Layer 9 of a small transformer language model trained on English Wikipedia (17 layers, counted from 0, width 128).
A neuron's activation on a vector x is GELU(weights . x + bias), where the dot is the dot product.

Input weights of the MLP neurons that the questions are about. A number n stands for (n - 128) times 0.008.
n46 (bias -0.021): 139, 61, 130, 130, 122, 37, 156, 169, 109, 144, 146, 91, 98, 84, 142, 123, 108, 144, 137, 51, 140, 85, 136, 135, 91, 131, 122, 109, 190, 106, 109, 147, 125, 125, 169, 86, 94, 97, 157, 91, 131, 147, 147, 164, 159, 145, 122, 154, 67, 151, 81, 97, 149, 142, 152, 96, 122, 138, 108, 175, 117, 162, 182, 153, 141, 133, 192, 150, 114, 142, 162, 77, 101, 168, 149, 110, 133, 89, 101, 140, 142, 108, 126, 122, 100, 141, 122, 129, 120, 88, 56, 150, 155, 116, 122, 130, 124, 126, 177, 51, 158, 149, 115, 122, 75, 117, 160, 97, 210, 151, 111, 107, 119, 91, 158, 114, 152, 160, 165, 136, 161, 148, 121, 157, 168, 149, 123, 122
n98 (bias -0.058): 80, 156, 129, 151, 111, 114, 97, 189, 147, 97, 130, 136, 121, 127, 158, 157, 131, 135, 81, 168, 89, 148, 167, 119, 160, 184, 115, 109, 181, 88, 139, 167, 149, 132, 126, 150, 125, 112, 118, 193, 71, 109, 160, 120, 61, 86, 137, 145, 118, 134, 118, 178, 144, 100, 104, 154, 103, 130, 131, 139, 148, 186, 142, 97, 132, 154, 125, 132, 110, 78, 112, 156, 123, 113, 130, 99, 86, 148, 85, 139, 116, 132, 119, 118, 107, 147, 119, 111, 135, 90, 195, 117, 146, 160, 65, 109, 149, 172, 129, 119, 177, 91, 90, 131, 94, 144, 170, 164, 93, 135, 113, 175, 132, 156, 138, 115, 126, 143, 120, 178, 112, 107, 162, 133, 106, 113, 112, 127
n166 (bias -0.135): 214, 112, 132, 185, 114, 119, 185, 123, 161, 124, 83, 94, 99, 170, 101, 119, 141, 103, 181, 123, 53, 171, 86, 138, 45, 155, 159, 118, 117, 122, 152, 94, 165, 105, 125, 136, 70, 136, 160, 156, 123, 123, 93, 141, 113, 237, 128, 113, 158, 81, 147, 120, 75, 37, 166, 85, 51, 147, 146, 132, 226, 122, 132, 205, 94, 148, 41, 164, 162, 100, 94, 171, 175, 179, 114, 64, 42, 133, 185, 141, 162, 156, 213, 131, 174, 186, 149, 95, 132, 64, 111, 133, 160, 167, 132, 185, 181, 113, 175, 189, 127, 154, 105, 161, 62, 82, 89, 165, 156, 188, 175, 198, 58, 115, 127, 97, 44, 139, 74, 109, 137, 128, 127, 114, 124, 125, 165, 8
n173 (bias -0.119): 208, 172, 206, 147, 115, 132, 149, 152, 117, 102, 196, 97, 175, 120, 161, 111, 158, 148, 106, 89, 161, 129, 145, 176, 144, 124, 152, 117, 92, 98, 159, 201, 123, 129, 149, 90, 132, 93, 139, 124, 94, 169, 136, 150, 130, 141, 138, 143, 148, 74, 144, 149, 131, 114, 141, 93, 134, 113, 164, 96, 128, 128, 144, 130, 120, 141, 111, 96, 106, 148, 139, 149, 164, 106, 145, 93, 114, 152, 150, 134, 91, 107, 146, 130, 112, 107, 85, 110, 132, 120, 122, 95, 152, 68, 111, 148, 122, 150, 128, 77, 145, 125, 142, 135, 115, 149, 85, 108, 140, 129, 111, 152, 133, 125, 57, 107, 142, 124, 122, 117, 24, 97, 127, 69, 156, 137, 112, 87
n271 (bias -0.074): 173, 88, 92, 104, 134, 166, 114, 143, 112, 112, 109, 174, 98, 92, 109, 154, 126, 99, 157, 117, 100, 62, 146, 181, 172, 115, 103, 145, 146, 59, 145, 178, 160, 144, 117, 114, 138, 178, 156, 129, 131, 114, 143, 102, 158, 126, 123, 110, 148, 138, 77, 114, 112, 112, 161, 187, 186, 143, 148, 127, 126, 111, 125, 135, 84, 80, 51, 230, 145, 138, 138, 158, 84, 225, 93, 172, 190, 103, 192, 153, 132, 110, 125, 106, 109, 139, 134, 105, 97, 129, 131, 121, 92, 138, 127, 114, 125, 125, 116, 118, 142, 130, 170, 125, 105, 60, 77, 172, 78, 151, 150, 160, 43, 149, 137, 122, 122, 155, 121, 188, 193, 109, 107, 99, 135, 69, 162, 98
n294 (bias -0.067): 108, 139, 125, 106, 113, 109, 154, 128, 106, 95, 174, 130, 182, 163, 141, 132, 191, 146, 150, 118, 130, 160, 119, 122, 126, 124, 130, 112, 163, 98, 85, 137, 122, 149, 124, 171, 111, 109, 135, 132, 97, 121, 112, 149, 136, 170, 119, 146, 97, 116, 155, 81, 80, 108, 122, 85, 107, 175, 84, 106, 115, 123, 160, 189, 91, 112, 94, 172, 94, 97, 99, 82, 84, 173, 134, 86, 168, 146, 157, 90, 127, 108, 112, 113, 97, 147, 146, 168, 126, 111, 159, 160, 130, 99, 96, 124, 102, 104, 132, 111, 150, 188, 151, 130, 157, 156, 119, 96, 129, 154, 136, 126, 156, 84, 105, 118, 148, 143, 125, 129, 150, 142, 174, 118, 104, 122, 126, 119
n351 (bias -0.111): 142, 145, 136, 177, 202, 77, 92, 78, 107, 139, 81, 156, 120, 178, 201, 149, 68, 157, 108, 113, 160, 115, 106, 112, 81, 186, 129, 57, 102, 95, 133, 121, 131, 202, 131, 119, 66, 159, 85, 128, 109, 118, 93, 145, 129, 144, 74, 113, 120, 114, 159, 101, 129, 112, 83, 47, 155, 114, 58, 171, 142, 83, 86, 95, 107, 170, 79, 154, 176, 104, 102, 74, 185, 85, 86, 162, 163, 123, 120, 167, 155, 146, 204, 136, 195, 92, 135, 75, 89, 126, 118, 126, 165, 172, 136, 87, 152, 88, 154, 129, 190, 168, 125, 196, 150, 110, 76, 198, 186, 118, 54, 98, 132, 168, 138, 110, 125, 105, 70, 146, 146, 94, 153, 157, 223, 100, 129, 124

Each question shows a token from some text and the vector x that enters the MLP there. A number n stands for (n - 128) times 0.042.

" Pe": 125, 127, 135, 105, 133, 144, 132, 125, 118, 126, 143, 117, 159, 150, 117, 83, 153, 18, 106, 116, 138, 82, 159, 128, 136, 123, 149, 171, 107, 171, 188, 157, 121, 136, 129, 91, 132, 140, 145, 143, 144, 146, 111, 150, 78, 81, 147, 160, 115, 141, 170, 149, 127, 177, 132, 155, 86, 184, 141, 101, 118, 156, 112, 125, 145, 78, 102, 127, 126, 125, 128, 81, 137, 135, 124, 158, 77, 69, 80, 119, 111, 166, 126, 156, 125, 116, 161, 105, 84, 63, 118, 115, 139, 97, 123, 126, 143, 91, 116, 139, 124, 145, 160, 137, 160, 189, 129, 156, 156, 105, 151, 120, 119, 166, 145, 111, 65, 121, 144, 82, 118, 140, 140, 123, 133, 160, 114, 159
Which neuron fires most, and how strongly? n173, at about 0.75

" Summer": 123, 141, 150, 127, 94, 120, 137, 104, 165, 105, 154, 151, 202, 154, 146, 56, 166, 116, 122, 136, 138, 83, 100, 123, 90, 100, 167, 149, 116, 125, 139, 128, 98, 157, 118, 95, 111, 137, 82, 173, 154, 120, 130, 163, 91, 105, 149, 166, 140, 160, 156, 163, 71, 168, 114, 125, 131, 161, 120, 155, 158, 158, 122, 140, 115, 95, 76, 103, 168, 146, 110, 58, 124, 126, 106, 160, 112, 113, 80, 131, 104, 156, 146, 136, 126, 106, 125, 147, 87, 98, 153, 115, 152, 113, 114, 108, 128, 137, 117, 136, 118, 138, 147, 119, 131, 170, 109, 182, 141, 142, 152, 129, 105, 144, 161, 116, 109, 93, 171, 67, 115, 149, 94, 153, 106, 115, 120, 159
Which three neurons fire most, strongest first? n351, n294, n173

"ski": 134, 125, 149, 133, 54, 114, 114, 119, 137, 118, 100, 151, 152, 171, 157, 89, 143, 54, 113, 92, 116, 93, 124, 118, 110, 107, 156, 152, 160, 136, 151, 131, 113, 137, 92, 121, 135, 127, 124, 181, 133, 123, 149, 111, 134, 91, 197, 135, 111, 134, 182, 119, 118, 176, 133, 170, 110, 153, 109, 157, 153, 155, 117, 110, 135, 110, 114, 108, 168, 152, 148, 66, 123, 153, 99, 122, 122, 122, 100, 108, 93, 114, 118, 142, 170, 132, 133, 134, 106, 94, 130, 121, 120, 141, 107, 169, 169, 124, 170, 124, 86, 140, 164, 143, 117, 139, 158, 99, 132, 69, 121, 92, 118, 111, 171, 124, 89, 135, 180, 83, 138, 176, 76, 156, 158, 100, 124, 146
Which of these neurons fires most? n46

" |": 127, 142, 133, 139, 90, 122, 96, 127, 111, 143, 112, 114, 125, 96, 108, 79, 170, 89, 138, 127, 125, 91, 105, 127, 91, 150, 121, 174, 173, 143, 123, 145, 124, 158, 118, 89, 112, 134, 136, 171, 191, 148, 145, 128, 113, 48, 154, 162, 127, 114, 135, 165, 91, 156, 136, 138, 134, 135, 120, 149, 123, 143, 84, 111, 155, 124, 123, 123, 133, 147, 139, 53, 145, 98, 117, 157, 113, 105, 95, 173, 116, 113, 96, 140, 157, 111, 128, 128, 116, 159, 125, 122, 122, 67, 122, 125, 149, 151, 120, 157, 115, 157, 116, 162, 98, 141, 130, 132, 142, 141, 137, 88, 123, 175, 144, 106, 115, 137, 181, 118, 129, 197, 81, 115, 112, 126, 152, 157
Which of these neurons fires most? n46

";": 159, 147, 147, 113, 100, 91, 145, 128, 169, 92, 104, 144, 134, 88, 124, 79, 184, 92, 140, 119, 120, 126, 109, 116, 109, 107, 141, 150, 143, 79, 130, 146, 141, 167, 130, 100, 111, 183, 115, 155, 127, 131, 124, 159, 103, 61, 178, 175, 127, 103, 147, 126, 99, 148, 109, 170, 134, 138, 108, 112, 175, 117, 107, 106, 109, 126, 89, 128, 186, 139, 124, 133, 156, 111, 91, 127, 131, 125, 88, 106, 121, 139, 108, 161, 144, 134, 154, 152, 116, 83, 139, 101, 133, 149, 144, 115, 137, 117, 135, 178, 80, 159, 147, 115, 107, 159, 136, 149, 147, 135, 138, 115, 103, 143, 179, 71, 119, 134, 170, 89, 108, 157, 97, 136, 112, 118, 111, 181
Which two neurons fire most, strongest first? n166, n98

" traffic": 138, 127, 131, 143, 121, 114, 124, 140, 89, 121, 133, 123, 145, 143, 113, 78, 168, 88, 98, 134, 102, 75, 118, 130, 115, 130, 161, 116, 126, 161, 148, 139, 105, 125, 144, 74, 132, 133, 95, 135, 135, 116, 120, 142, 75, 63, 203, 146, 121, 174, 133, 129, 108, 159, 138, 117, 87, 119, 141, 139, 110, 158, 120, 110, 138, 105, 133, 114, 172, 105, 178, 79, 128, 162, 106, 141, 142, 92, 83, 138, 140, 154, 117, 120, 167, 129, 187, 105, 113, 112, 148, 137, 133, 91, 117, 121, 163, 126, 158, 129, 85, 172, 124, 155, 130, 171, 89, 121, 145, 164, 126, 138, 115, 139, 195, 79, 126, 118, 164, 77, 110, 144, 129, 133, 171, 128, 123, 167
Which of these neurons fires most? n46

"\n": 145, 157, 120, 95, 124, 124, 161, 136, 99, 74, 96, 143, 166, 118, 91, 85, 162, 72, 141, 138, 123, 127, 96, 133, 111, 104, 145, 146, 165, 117, 159, 128, 133, 142, 117, 85, 158, 192, 135, 109, 171, 143, 108, 169, 88, 57, 187, 136, 137, 125, 147, 118, 107, 148, 136, 133, 138, 148, 107, 125, 132, 155, 73, 128, 154, 126, 101, 134, 154, 112, 126, 85, 148, 124, 115, 158, 95, 145, 89, 133, 135, 147, 113, 147, 136, 137, 128, 139, 113, 81, 149, 135, 128, 128, 141, 107, 129, 122, 141, 143, 99, 161, 155, 150, 119, 160, 105, 138, 129, 130, 139, 98, 109, 139, 194, 82, 86, 152, 152, 98, 110, 131, 92, 114, 124, 110, 183, 155
Which neuron fires most, and how strongly? n166, at about 2.1

" EU": 117, 141, 144, 132, 116, 137, 108, 146, 158, 94, 130, 118, 180, 152, 126, 116, 206, 82, 144, 158, 115, 80, 110, 162, 135, 103, 163, 163, 126, 111, 122, 157, 125, 122, 113, 104, 156, 164, 75, 136, 139, 129, 157, 166, 100, 90, 141, 155, 133, 141, 142, 165, 90, 135, 141, 113, 126, 134, 141, 128, 118, 137, 130, 134, 136, 133, 106, 118, 191, 115, 119, 87, 126, 138, 105, 164, 121, 89, 95, 148, 123, 170, 119, 144, 120, 110, 174, 102, 100, 85, 122, 110, 137, 72, 105, 125, 137, 128, 150, 167, 108, 183, 154, 138, 147, 137, 51, 135, 146, 101, 126, 131, 99, 147, 161, 115, 86, 144, 153, 66, 96, 165, 93, 115, 94, 125, 113, 146
Which of these neurons fires most? n173

" Irish": 121, 137, 129, 121, 85, 93, 98, 109, 193, 107, 123, 128, 182, 159, 131, 98, 159, 80, 144, 138, 120, 107, 118, 144, 130, 127, 160, 148, 149, 136, 110, 144, 122, 128, 133, 121, 133, 154, 114, 116, 130, 132, 139, 170, 104, 55, 167, 178, 129, 154, 137, 142, 107, 168, 141, 124, 85, 171, 137, 136, 168, 118, 129, 138, 104, 100, 92, 99, 200, 142, 115, 114, 146, 142, 101, 121, 142, 112, 122, 138, 122, 141, 140, 169, 162, 114, 181, 146, 81, 79, 133, 106, 145, 135, 103, 142, 163, 110, 179, 161, 75, 157, 139, 112, 122, 153, 112, 133, 102, 92, 149, 95, 117, 120, 142, 114, 128, 99, 164, 64, 72, 120, 122, 107, 120, 118, 91, 169
Which of these neurons fires most? n166

"Man": 143, 140, 163, 115, 116, 136, 103, 118, 137, 120, 189, 122, 133, 97, 133, 56, 116, 110, 92, 140, 136, 108, 148, 142, 128, 149, 149, 172, 117, 133, 131, 150, 124, 141, 167, 97, 133, 137, 109, 101, 138, 97, 132, 175, 86, 79, 143, 155, 180, 127, 155, 147, 74, 185, 116, 129, 107, 141, 136, 131, 127, 158, 97, 127, 142, 85, 126, 123, 159, 110, 112, 78, 167, 99, 157, 135, 111, 63, 112, 135, 116, 142, 123, 169, 137, 105, 129, 114, 103, 71, 163, 95, 153, 115, 130, 103, 111, 130, 112, 153, 146, 160, 163, 141, 114, 150, 133, 131, 128, 110, 149, 116, 128, 106, 189, 120, 130, 145, 120, 40, 125, 149, 138, 113, 101, 154, 137, 166
Which neuron fires most, and how strongly? n173, at about 2.9

"lo": 176, 123, 151, 132, 104, 127, 116, 80, 133, 114, 141, 110, 106, 112, 102, 103, 141, 69, 115, 104, 132, 106, 122, 139, 143, 117, 94, 169, 145, 113, 170, 112, 86, 171, 151, 110, 115, 148, 137, 176, 118, 133, 155, 181, 120, 92, 127, 158, 120, 157, 183, 165, 64, 161, 117, 126, 122, 165, 138, 104, 151, 143, 130, 76, 138, 113, 134, 107, 149, 138, 193, 73, 119, 128, 123, 142, 102, 74, 116, 88, 92, 152, 84, 147, 101, 116, 129, 172, 116, 92, 154, 107, 100, 103, 152, 141, 121, 120, 121, 112, 140, 175, 101, 159, 130, 109, 152, 150, 160, 147, 111, 150, 121, 135, 207, 127, 116, 168, 161, 126, 119, 134, 129, 97, 126, 130, 67, 134
Which of these neurons fires most? n46